Layer 6 of a small transformer language model trained on English Wikipedia (9 layers, counted from 0, width 64).
A neuron's activation on a vector x is GELU(weights . x + bias), where the dot is the dot product.

Input weights of the MLP neurons that the questions are about. A number n stands for (n - 500) times 0.0024.
n9 (bias -0.125): 658 531 510 661 644 446 557 460 531 487 465 399 400 426 833 310 497 346 476 663 582 556 615 605 541 265 628 791 316 660 615 454 303 507 618 546 396 516 372 403 585 550 407 578 368 695 461 298 614 342 516 641 456 527 339 659 515 436 356 427 607 405 393 138
n11 (bias -0.054): 510 397 601 406 550 482 448 516 368 563 286 490 790 342 483 649 638 581 628 431 325 460 342 351 464 448 521 484 896 451 533 379 478 527 554 531 622 462 536 501 347 569 411 489 255 432 667 341 445 592 657 536 544 450 641 410 589 422 503 563 500 478 679 442
n12 (bias -0.045): 486 511 679 695 273 624 484 531 523 458 481 394 454 212 680 686 584 602 332 438 494 448 619 515 399 586 267 497 634 552 440 499 486 663 588 529 492 532 479 378 395 562 419 753 486 551 659 340 501 506 289 335 633 725 560 458 474 329 658 494 463 474 279 488
n15 (bias -0.013): 661 479 319 548 456 556 626 434 527 523 626 450 680 590 497 462 454 466 499 570 410 542 339 497 452 406 350 511 428 632 572 658 577 398 581 277 570 549 506 413 428 324 454 581 688 550 552 459 490 495 456 188 513 778 416 396 413 509 681 433 388 606 384 505
n20 (bias -0.078): 574 517 348 336 394 454 514 529 551 495 546 707 361 588 643 424 431 375 545 776 459 618 634 435 708 406 475 453 442 593 362 714 677 535 343 439 397 608 406 534 437 524 535 674 424 337 495 410 675 591 474 396 660 469 495 294 419 540 569 461 438 369 369 547
n26 (bias -0.028): 515 577 579 512 337 634 550 638 561 365 451 397 478 591 474 520 454 601 501 507 676 631 458 635 534 292 547 410 537 615 530 499 544 558 561 627 470 614 521 329 623 247 491 346 502 328 426 590 586 489 638 486 487 330 369 515 516 534 404 497 565 524 609 351
n34 (bias -0.080): 182 441 559 546 535 541 492 588 414 646 723 440 502 554 556 324 583 481 505 662 392 563 530 704 564 595 277 663 565 613 625 560 512 362 462 327 341 451 430 411 373 506 417 427 565 571 530 571 257 432 393 412 516 497 567 623 540 351 545 814 344 445 520 506
n38 (bias -0.051): 437 728 362 612 404 446 590 546 420 492 589 777 582 426 707 636 482 424 501 576 546 404 423 648 501 646 343 347 547 447 317 390 330 643 541 280 471 591 615 650 632 740 529 420 522 272 474 532 524 424 579 266 431 504 527 543 340 491 490 482 653 485 370 389
n45 (bias -0.056): 534 430 727 519 560 489 556 644 520 648 571 468 478 654 653 414 337 580 381 512 343 488 399 583 552 524 471 542 810 492 374 559 347 384 489 379 588 399 498 260 355 492 486 493 489 348 357 480 457 440 567 669 593 673 543 485 507 490 584 683 561 433 368 558
n46 (bias -0.087): 542 605 581 455 683 385 323 499 379 495 481 389 603 552 441 208 513 621 406 456 320 631 662 486 349 431 475 582 633 445 589 501 573 552 520 316 569 601 540 683 366 375 446 481 473 462 761 539 396 715 608 378 604 356 656 611 350 429 558 495 438 507 397 377
n51 (bias -0.004): 672 544 655 450 522 498 462 345 559 555 430 399 507 510 606 304 569 514 588 285 754 409 490 459 458 541 517 466 659 403 694 434 692 543 668 465 478 433 650 236 610 464 448 536 516 501 407 413 491 348 461 454 491 476 459 490 561 426 558 434 392 478 514 517
n58 (bias -0.047): 500 443 497 791 265 319 457 447 569 386 417 526 640 454 701 542 345 370 470 399 578 556 628 207 610 290 687 516 787 547 609 579 455 356 554 371 513 516 649 565 688 478 388 381 646 474 429 356 438 311 722 399 487 462 564 388 574 542 528 630 520 508 417 548
n67 (bias -0.024): 614 493 517 517 570 456 610 576 479 364 563 490 331 531 579 498 639 572 285 408 666 551 595 564 569 647 331 579 481 517 460 554 540 392 398 542 271 548 402 583 425 588 390 527 394 385 488 581 444 565 439 339 473 460 472 605 553 599 485 403 604 412 465 489
n79 (bias -0.101): 556 499 647 433 391 464 639 488 571 556 488 630 581 341 493 581 427 631 557 459 526 480 366 666 488 580 654 503 482 314 453 444 396 460 531 570 433 408 604 639 599 673 480 375 188 438 307 239 408 757 595 591 455 368 530 462 670 605 302 334 400 447 435 617
n94 (bias -0.001): 506 714 606 543 570 588 470 606 602 570 436 162 466 419 418 590 603 527 530 494 428 552 460 464 350 504 497 516 545 246 762 433 490 417 606 557 384 464 483 432 589 511 678 486 431 698 525 214 554 580 590 499 397 443 537 558 524 527 472 610 607 491 399 353
n105 (bias 0.004): 548 673 573 451 453 480 470 532 652 461 532 490 462 449 414 462 340 472 567 487 496 705 497 624 467 368 584 351 488 406 566 520 677 466 381 398 503 390 244 556 461 310 564 378 512 452 553 347 674 507 532 658 586 548 601 471 738 587 533 313 296 461 459 499
n106 (bias -0.043): 488 522 413 396 634 244 395 557 644 348 683 603 497 634 589 674 532 463 585 399 626 533 469 601 453 470 823 569 470 410 444 306 471 607 470 400 419 522 556 503 541 510 599 563 379 493 473 358 425 586 579 571 282 444 480 432 584 551 639 352 380 451 518 423
n109 (bias -0.031): 595 505 529 573 544 572 617 447 515 489 501 453 611 578 660 546 792 580 516 512 403 579 591 496 564 424 515 511 501 545 468 576 117 435 345 633 530 521 412 435 516 473 330 576 687 481 471 395 538 506 495 432 390 510 621 418 449 518 515 390 608 392 451 386
n113 (bias -0.071): 544 565 429 621 509 308 400 590 673 487 461 434 609 632 532 481 273 485 494 534 525 493 478 576 509 270 318 383 576 489 609 418 419 499 439 183 555 713 562 515 496 457 469 372 636 460 475 506 531 608 522 649 579 452 455 493 578 686 493 662 270 436 429 576
n127 (bias -0.035): 235 584 840 500 478 611 679 637 688 504 477 392 532 543 418 311 536 403 375 684 372 512 335 412 656 282 230 626 416 427 556 433 154 447 448 566 661 461 534 528 592 619 583 582 422 339 573 716 542 655 521 510 459 611 598 478 623 575 216 420 700 461 423 349
n143 (bias -0.077): 406 695 389 404 428 643 587 534 463 456 751 481 555 504 552 378 493 291 455 638 359 505 426 627 561 342 512 405 351 391 576 560 672 367 571 438 507 578 611 480 480 595 608 799 716 399 363 549 395 418 636 454 425 345 483 680 530 480 463 548 465 284 484 419
n145 (bias -0.036): 641 611 257 538 423 547 686 572 601 630 625 522 430 327 343 301 509 549 625 785 433 464 497 707 457 594 583 317 528 634 475 526 385 545 494 406 497 464 416 465 480 589 567 497 447 401 573 442 601 447 560 446 536 461 201 675 706 410 437 475 410 334 407 410
n151 (bias -0.050): 463 216 383 642 272 376 484 510 828 360 531 568 420 638 532 329 501 624 492 522 458 592 530 681 685 455 510 430 469 757 398 634 482 409 607 405 415 426 428 548 550 663 492 396 506 521 472 494 467 384 506 780 419 447 591 509 553 660 453 419 438 521 385 703
n158 (bias -0.087): 618 383 586 777 475 495 392 464 767 300 546 907 534 517 521 340 494 391 406 345 603 433 467 429 679 428 439 626 489 557 454 494 561 401 316 313 715 622 528 361 555 382 336 359 603 257 351 453 437 472 642 193 679 732 750 438 458 657 473 653 491 577 549 546
n165 (bias -0.058): 553 449 446 387 590 232 490 668 665 548 457 609 419 544 475 569 479 369 282 449 834 527 260 587 583 382 536 551 594 474 415 400 441 275 507 533 560 489 416 354 649 314 514 792 532 572 402 617 413 552 477 571 425 471 614 469 721 442 421 548 578 623 460 563
n182 (bias -0.011): 265 548 293 400 404 370 639 571 557 533 428 384 368 279 351 590 584 573 505 612 520 410 498 591 475 302 446 737 277 545 753 491 426 516 655 462 501 613 615 561 479 411 609 507 498 493 562 516 566 500 568 481 646 361 687 391 601 523 475 569 634 459 594 287
n186 (bias 0.005): 470 565 761 565 339 571 588 361 357 289 567 412 402 257 554 713 489 603 447 555 468 415 557 490 357 404 539 572 548 421 511 650 495 664 760 451 560 598 486 353 388 612 479 468 649 492 345 409 478 406 482 518 415 617 689 705 528 364 629 138 625 706 609 362
n201 (bias -0.011): 282 545 389 634 367 349 697 440 486 334 432 499 542 666 466 732 499 410 385 783 529 454 637 328 531 322 339 682 397 622 261 524 592 632 606 321 633 671 444 351 501 417 424 569 538 583 618 509 389 676 440 635 474 409 544 558 435 533 597 475 371 407 562 380
n207 (bias -0.042): 485 589 781 653 422 522 535 520 564 627 338 468 445 363 564 514 524 459 343 359 672 628 432 266 512 560 551 437 753 533 577 629 521 444 457 586 513 578 744 275 612 546 528 567 453 438 301 446 573 495 703 341 27 487 621 471 475 591 278 476 694 539 461 574
n215 (bias -0.011): 432 511 491 605 467 164 548 351 346 411 421 524 589 550 475 563 557 580 451 488 588 482 428 423 529 391 657 436 548 542 515 615 382 538 633 534 757 441 662 450 747 392 543 501 504 619 298 474 503 397 668 453 320 462 502 358 552 637 654 526 390 605 392 468
n224 (bias -0.093): 546 436 438 530 379 337 619 628 648 267 592 260 569 490 503 470 388 663 405 355 356 525 449 540 552 477 510 580 422 510 523 494 544 598 564 492 599 531 528 462 480 414 695 531 293 629 579 413 417 508 422 546 579 562 607 356 793 657 480 396 429 510 599 552
n245 (bias -0.026): 503 513 505 492 466 497 507 307 580 479 591 384 642 668 493 328 468 404 458 534 556 700 508 483 506 649 553 565 414 549 229 406 568 639 526 340 497 590 417 344 578 561 512 530 487 460 465 659 475 532 421 475 527 585 660 453 302 531 372 547 406 459 473 666

Each question shows a token from some text and the vector x that enters the MLP there. A number n stands for (n - 500) times 0.011.

" he": 586 400 501 539 588 569 479 439 630 587 608 505 515 475 270 428 424 604 349 540 417 423 654 305 461 659 383 588 574 486 463 392 498 484 483 675 589 358 552 653 532 409 563 365 522 689 431 558 657 389 494 413 570 584 436 488 653 485 453 342 585 225 569 556
Which neuron lights up most? n145

" A": 485 246 517 376 495 616 471 445 500 450 438 501 389 271 394 655 182 594 446 625 443 428 676 554 525 736 534 514 541 394 509 228 471 333 518 643 506 556 561 601 469 411 619 394 534 598 531 561 549 470 578 586 550 528 577 494 538 623 598 525 594 332 594 412
Which neuron fires most, and how strongly? n182, at about 3.7

" Re": 430 298 554 475 534 617 570 286 653 440 469 328 677 405 366 606 530 654 315 436 477 507 676 562 428 736 425 574 492 288 460 365 575 469 356 569 489 516 523 631 427 542 647 529 381 506 342 656 574 434 548 498 558 610 440 440 619 555 538 463 561 378 650 391
Which neuron lights up most? n224

" has": 584 477 613 515 595 614 489 387 426 567 479 537 615 473 321 503 574 587 228 642 431 429 562 371 554 621 350 460 445 640 537 462 535 481 522 511 457 364 592 673 432 497 560 492 411 717 349 540 489 474 573 316 633 581 448 478 509 443 520 383 550 293 642 513
Which neuron fires most, and how strongly? n67, at about 2.2

" It": 697 389 536 552 622 585 480 519 505 453 654 523 512 417 231 551 493 481 348 645 419 425 537 407 614 714 558 336 548 538 448 430 437 504 459 633 516 408 662 446 671 398 499 373 474 576 356 519 750 316 503 570 416 525 407 574 471 487 565 452 458 323 564 546
Which neuron fires most, and how strongly? n145, at about 4.4

"ing": 532 420 551 588 510 518 531 392 374 536 523 592 462 626 392 521 499 553 178 599 399 337 565 360 464 672 449 447 362 467 368 538 555 545 424 548 351 537 543 508 572 482 477 454 358 652 433 528 522 578 651 499 571 591 531 412 515 497 624 622 574 422 737 432
Which neuron lights up most? n201

"iew": 642 328 428 538 538 667 406 479 410 434 499 642 627 475 468 593 306 602 270 521 369 431 714 597 492 554 503 505 465 236 305 489 674 526 367 714 505 465 504 618 575 432 614 457 451 453 471 543 520 386 502 519 442 702 454 483 489 514 693 500 433 433 529 656
Which two neurons fire most, strongest first? n158, n12

" more": 507 478 581 547 603 614 526 276 509 558 477 519 560 430 485 535 330 553 333 703 337 190 463 400 499 604 540 491 378 627 531 497 624 407 521 499 454 567 439 664 444 455 506 503 448 631 382 599 470 671 513 317 606 578 436 333 493 558 626 517 550 442 624 575
Which neuron lights up most? n15

"ada": 567 319 423 476 451 550 460 443 517 380 446 604 517 415 473 498 385 528 270 676 547 386 531 662 459 713 481 382 545 332 306 544 626 452 496 724 468 517 469 445 506 519 662 364 449 565 346 496 714 420 453 538 502 621 575 473 610 462 703 583 501 358 515 640
Which neuron fires most, and how strongly? n151, at about 2.5

" to": 500 452 518 494 600 619 495 344 548 481 486 550 620 514 362 540 693 564 273 477 348 307 510 338 384 559 453 424 493 518 475 588 409 589 401 595 376 393 536 618 475 487 619 419 571 826 467 438 558 491 598 450 528 617 594 428 428 451 541 567 620 414 609 447
Which neuron fires most, and how strongly? n109, at about 3.5

" Dou": 498 253 392 459 577 504 585 305 679 525 537 393 629 398 425 676 332 655 342 543 374 518 673 488 276 667 481 557 536 328 466 326 657 502 423 712 491 347 459 652 500 529 573 501 572 626 430 603 510 510 558 478 551 611 556 478 535 562 513 512 421 346 555 421
Which neuron fires most, and how strongly? n224, at about 3.1

"ug": 589 290 456 491 445 538 420 556 492 394 567 538 541 520 482 531 381 646 256 568 553 406 620 585 458 474 451 471 372 148 186 542 586 558 413 644 423 594 535 668 473 536 509 440 421 503 413 605 581 496 548 539 558 685 628 425 667 355 542 641 474 544 605 505
Which neuron lights up most? n224

"st": 590 334 512 569 588 649 342 352 323 471 450 482 579 603 480 558 539 597 229 676 334 405 567 418 541 709 602 478 396 406 349 599 616 572 514 474 443 620 527 576 516 436 410 407 565 560 453 583 342 514 539 393 543 617 364 430 639 435 580 542 566 503 607 509
Which neuron lights up most? n15

" are": 551 552 590 497 548 598 490 436 484 579 565 517 514 394 403 541 454 498 216 555 417 376 526 355 566 543 353 427 421 698 514 537 568 418 550 585 441 404 514 699 473 510 531 430 510 797 398 496 446 562 620 306 578 576 487 453 440 391 483 552 606 336 631 564
Which neuron fires most, and how strongly? n12, at about 2

" response": 737 477 519 589 516 504 433 310 343 483 510 671 679 726 549 550 572 586 295 502 467 300 473 388 386 644 426 380 339 425 487 470 618 475 491 412 434 608 464 513 567 397 526 477 461 656 399 650 528 524 568 408 468 582 484 422 580 549 664 527 462 485 613 346
Which neuron lights up most? n15

"at": 667 364 367 437 602 501 404 414 402 495 512 480 301 413 538 615 478 560 288 677 392 337 448 546 549 540 670 377 441 334 223 553 552 440 405 717 384 616 493 564 565 459 536 416 591 528 398 585 615 583 540 463 512 654 464 433 648 547 669 602 519 520 644 514
Which neuron lights up most? n20

"berg": 600 222 456 490 428 614 484 446 554 441 491 521 722 473 513 426 341 619 245 556 477 489 645 635 419 574 393 446 512 305 220 518 622 486 359 733 335 513 552 685 534 452 581 459 513 469 429 525 536 502 559 567 529 661 530 437 539 373 634 419 630 497 551 578
Which neuron lights up most? n67

" the": 628 401 397 457 598 608 374 437 557 441 458 514 504 446 414 674 440 529 300 480 433 135 425 334 617 692 483 509 445 611 389 455 480 444 449 611 457 485 558 419 617 520 513 398 602 707 531 426 572 463 553 646 581 520 571 484 550 545 552 469 646 477 552 476
Which neuron fires most, and how strongly? n158, at about 1.3

"om": 646 336 455 491 490 438 496 412 624 551 485 516 582 407 402 635 315 580 283 497 493 404 649 615 559 585 612 584 478 293 301 508 593 492 331 700 375 506 573 584 579 443 580 354 568 460 303 560 660 401 385 538 622 693 430 427 521 360 597 561 507 521 617 501
Which two neurons fire most, strongest first? n158, n79

"other": 619 371 363 464 690 640 554 332 449 608 461 556 504 486 555 456 426 593 245 623 404 349 499 409 488 670 454 501 483 497 264 386 579 618 490 481 448 444 477 674 574 433 640 405 556 599 445 575 608 447 481 385 578 678 557 485 547 463 512 345 527 371 662 568
The three highest activations, in order: n245, n38, n15

" investig": 616 475 501 585 611 529 484 195 602 570 535 420 550 630 523 531 663 510 474 397 573 275 462 330 415 621 291 587 433 413 437 288 626 437 543 450 462 474 410 679 561 424 638 427 445 604 337 559 545 571 561 469 637 564 257 440 570 508 667 507 513 531 586 458
Which neuron lights up most? n51

"),": 567 487 543 508 524 536 477 386 473 565 543 573 432 441 516 563 361 637 231 592 508 389 442 243 507 490 386 424 423 533 593 496 670 549 429 685 456 605 530 593 632 497 384 401 515 787 440 531 550 454 612 593 558 578 479 582 479 554 496 446 464 295 437 437
Which two neurons fire most, strongest first? n9, n201

"ose": 520 308 485 534 583 498 562 516 370 557 476 501 338 337 262 496 357 574 282 676 503 408 467 528 562 710 497 402 554 344 358 366 473 545 484 772 469 609 499 554 548 501 593 618 369 533 464 651 614 498 664 503 511 607 491 401 608 476 656 545 425 416 601 430
Which neuron lights up most? n145

"awa": 602 286 526 537 431 499 455 447 578 390 483 543 493 538 405 522 302 556 282 604 491 308 597 642 488 632 413 413 452 397 328 606 585 479 436 753 436 610 539 549 580 560 537 359 509 549 307 471 671 400 514 625 581 541 534 366 503 368 729 594 533 468 547 568
Which neuron lights up most? n151

" Boy": 550 279 587 479 442 480 500 438 509 405 580 493 579 490 471 615 395 558 323 517 375 372 594 551 337 724 492 430 415 174 320 354 668 541 387 653 614 494 534 623 503 534 554 537 586 580 459 584 557 431 641 480 424 664 582 475 660 519 529 478 569 321 610 450
Which neuron lights up most? n224

"iform": 721 457 373 394 578 532 489 333 484 508 565 553 500 606 563 606 350 561 208 611 489 294 507 400 354 626 461 491 455 380 380 535 585 579 279 461 458 500 544 481 635 487 470 476 441 656 421 628 515 622 428 548 451 594 542 535 514 433 684 529 458 548 586 557
The three highest activations, in order: n201, n245, n15

",": 702 457 555 531 590 519 462 332 490 569 518 497 491 349 528 539 406 474 173 529 505 361 593 359 486 532 500 611 544 450 515 513 590 553 536 566 437 528 506 546 569 517 506 430 544 772 362 453 583 409 624 615 489 582 452 496 433 494 586 520 553 260 478 402
Which neuron lights up most? n9

" 2019": 562 331 543 562 510 472 492 367 384 469 522 604 630 640 645 452 392 665 306 572 481 370 548 518 420 647 386 338 543 448 442 567 672 411 507 427 386 661 609 406 577 483 503 307 583 675 365 622 521 363 415 599 462 508 473 492 576 547 701 591 497 312 510 443
Which neuron fires most, and how strongly? n45, at about 3.8

"ana": 548 318 458 647 496 544 509 394 582 420 478 511 484 383 439 497 336 512 220 562 426 399 591 626 489 666 375 390 483 449 270 624 674 482 477 684 406 577 504 597 583 519 605 408 519 520 351 565 708 476 490 594 507 621 541 375 488 362 619 539 430 469 564 671
The three highest activations, in order: n151, n12, n20

" Cab": 731 285 500 520 487 478 391 483 491 506 567 382 584 423 422 569 475 678 455 443 512 358 698 542 421 765 562 521 434 213 297 381 515 518 565 553 535 413 602 497 486 479 492 406 597 579 427 554 647 551 532 496 459 606 311 615 779 494 456 493 467 324 505 507
Which neuron lights up most? n79

"urt": 547 249 371 427 558 612 515 495 562 580 405 501 593 488 440 507 466 635 314 576 502 378 535 541 412 578 392 459 656 321 356 307 492 480 501 593 517 415 388 831 532 375 611 580 529 541 434 718 609 619 472 558 369 719 356 430 543 466 616 563 445 517 579 431
Which two neurons fire most, strongest first? n165, n11

" percent": 645 451 630 557 696 541 438 438 310 518 642 540 626 483 479 546 432 614 374 490 353 268 643 461 590 517 638 552 250 208 424 445 582 580 419 551 465 584 512 461 531 405 551 401 439 493 414 537 521 558 602 406 504 628 304 460 597 355 650 502 538 563 556 633
Which neuron lights up most? n186

" Ter": 667 192 335 510 461 417 411 412 492 519 537 475 536 441 408 662 390 667 452 561 391 483 685 608 325 698 533 563 452 289 440 240 560 408 490 676 520 376 479 508 516 535 578 468 555 527 448 652 607 619 667 507 366 596 538 462 635 538 596 628 440 438 497 393
Which two neurons fire most, strongest first? n106, n79

" September": 607 287 502 672 652 575 423 417 541 376 489 381 585 684 501 519 527 502 426 548 508 374 450 575 475 653 490 367 482 405 471 404 572 507 500 377 446 723 589 577 542 483 427 322 445 685 257 595 487 585 710 575 409 465 468 337 480 372 650 639 496 408 533 432
Which neuron lights up most? n113

"o": 622 493 513 470 559 509 560 253 518 505 442 499 410 549 405 581 367 361 259 670 482 382 538 433 513 539 520 450 528 354 529 420 464 459 470 630 467 507 470 641 437 484 574 397 360 482 317 651 688 602 409 451 659 598 552 445 571 354 698 582 616 485 753 533
The three highest activations, in order: n20, n186, n67

" engine": 688 573 567 514 518 676 509 267 525 581 584 496 554 497 494 620 453 457 288 415 427 294 737 488 460 646 461 369 452 320 479 470 582 559 326 512 512 367 453 532 522 367 561 497 449 637 474 591 517 577 540 586 410 549 426 577 450 389 787 445 476 430 472 573
Which two neurons fire most, strongest first? n12, n51

"itch": 633 390 384 469 472 478 557 564 495 566 576 487 572 404 417 689 438 557 264 631 496 390 560 513 457 591 510 340 429 231 322 405 587 485 303 679 462 599 530 632 566 543 573 534 490 507 304 644 423 431 624 449 557 718 591 364 571 397 643 505 509 572 553 426
Which neuron lights up most? n38

" by": 440 434 448 473 542 584 536 335 562 572 459 514 470 478 410 555 447 519 146 501 358 327 536 339 403 660 372 469 579 527 506 437 598 577 440 532 460 570 542 542 487 559 599 513 467 697 471 441 620 561 458 683 543 575 489 458 396 644 563 637 536 416 632 417
The three highest activations, in order: n201, n12, n94

" pot": 644 368 454 635 686 699 468 181 570 519 561 450 560 662 464 604 605 528 419 481 391 338 464 447 480 573 525 576 345 293 395 513 345 428 542 543 382 478 527 637 603 405 474 414 356 588 406 543 625 556 560 337 511 609 617 567 580 381 644 543 526 411 587 389
Which neuron lights up most? n109

"era": 545 373 356 655 615 535 462 379 531 545 470 495 508 364 399 524 262 535 257 704 463 456 565 530 476 644 448 383 571 411 245 464 512 523 510 658 486 584 516 617 460 464 646 463 335 507 448 715 675 496 499 526 552 627 441 449 556 434 723 498 363 525 483 617
Which neuron fires most, and how strongly? n145, at about 3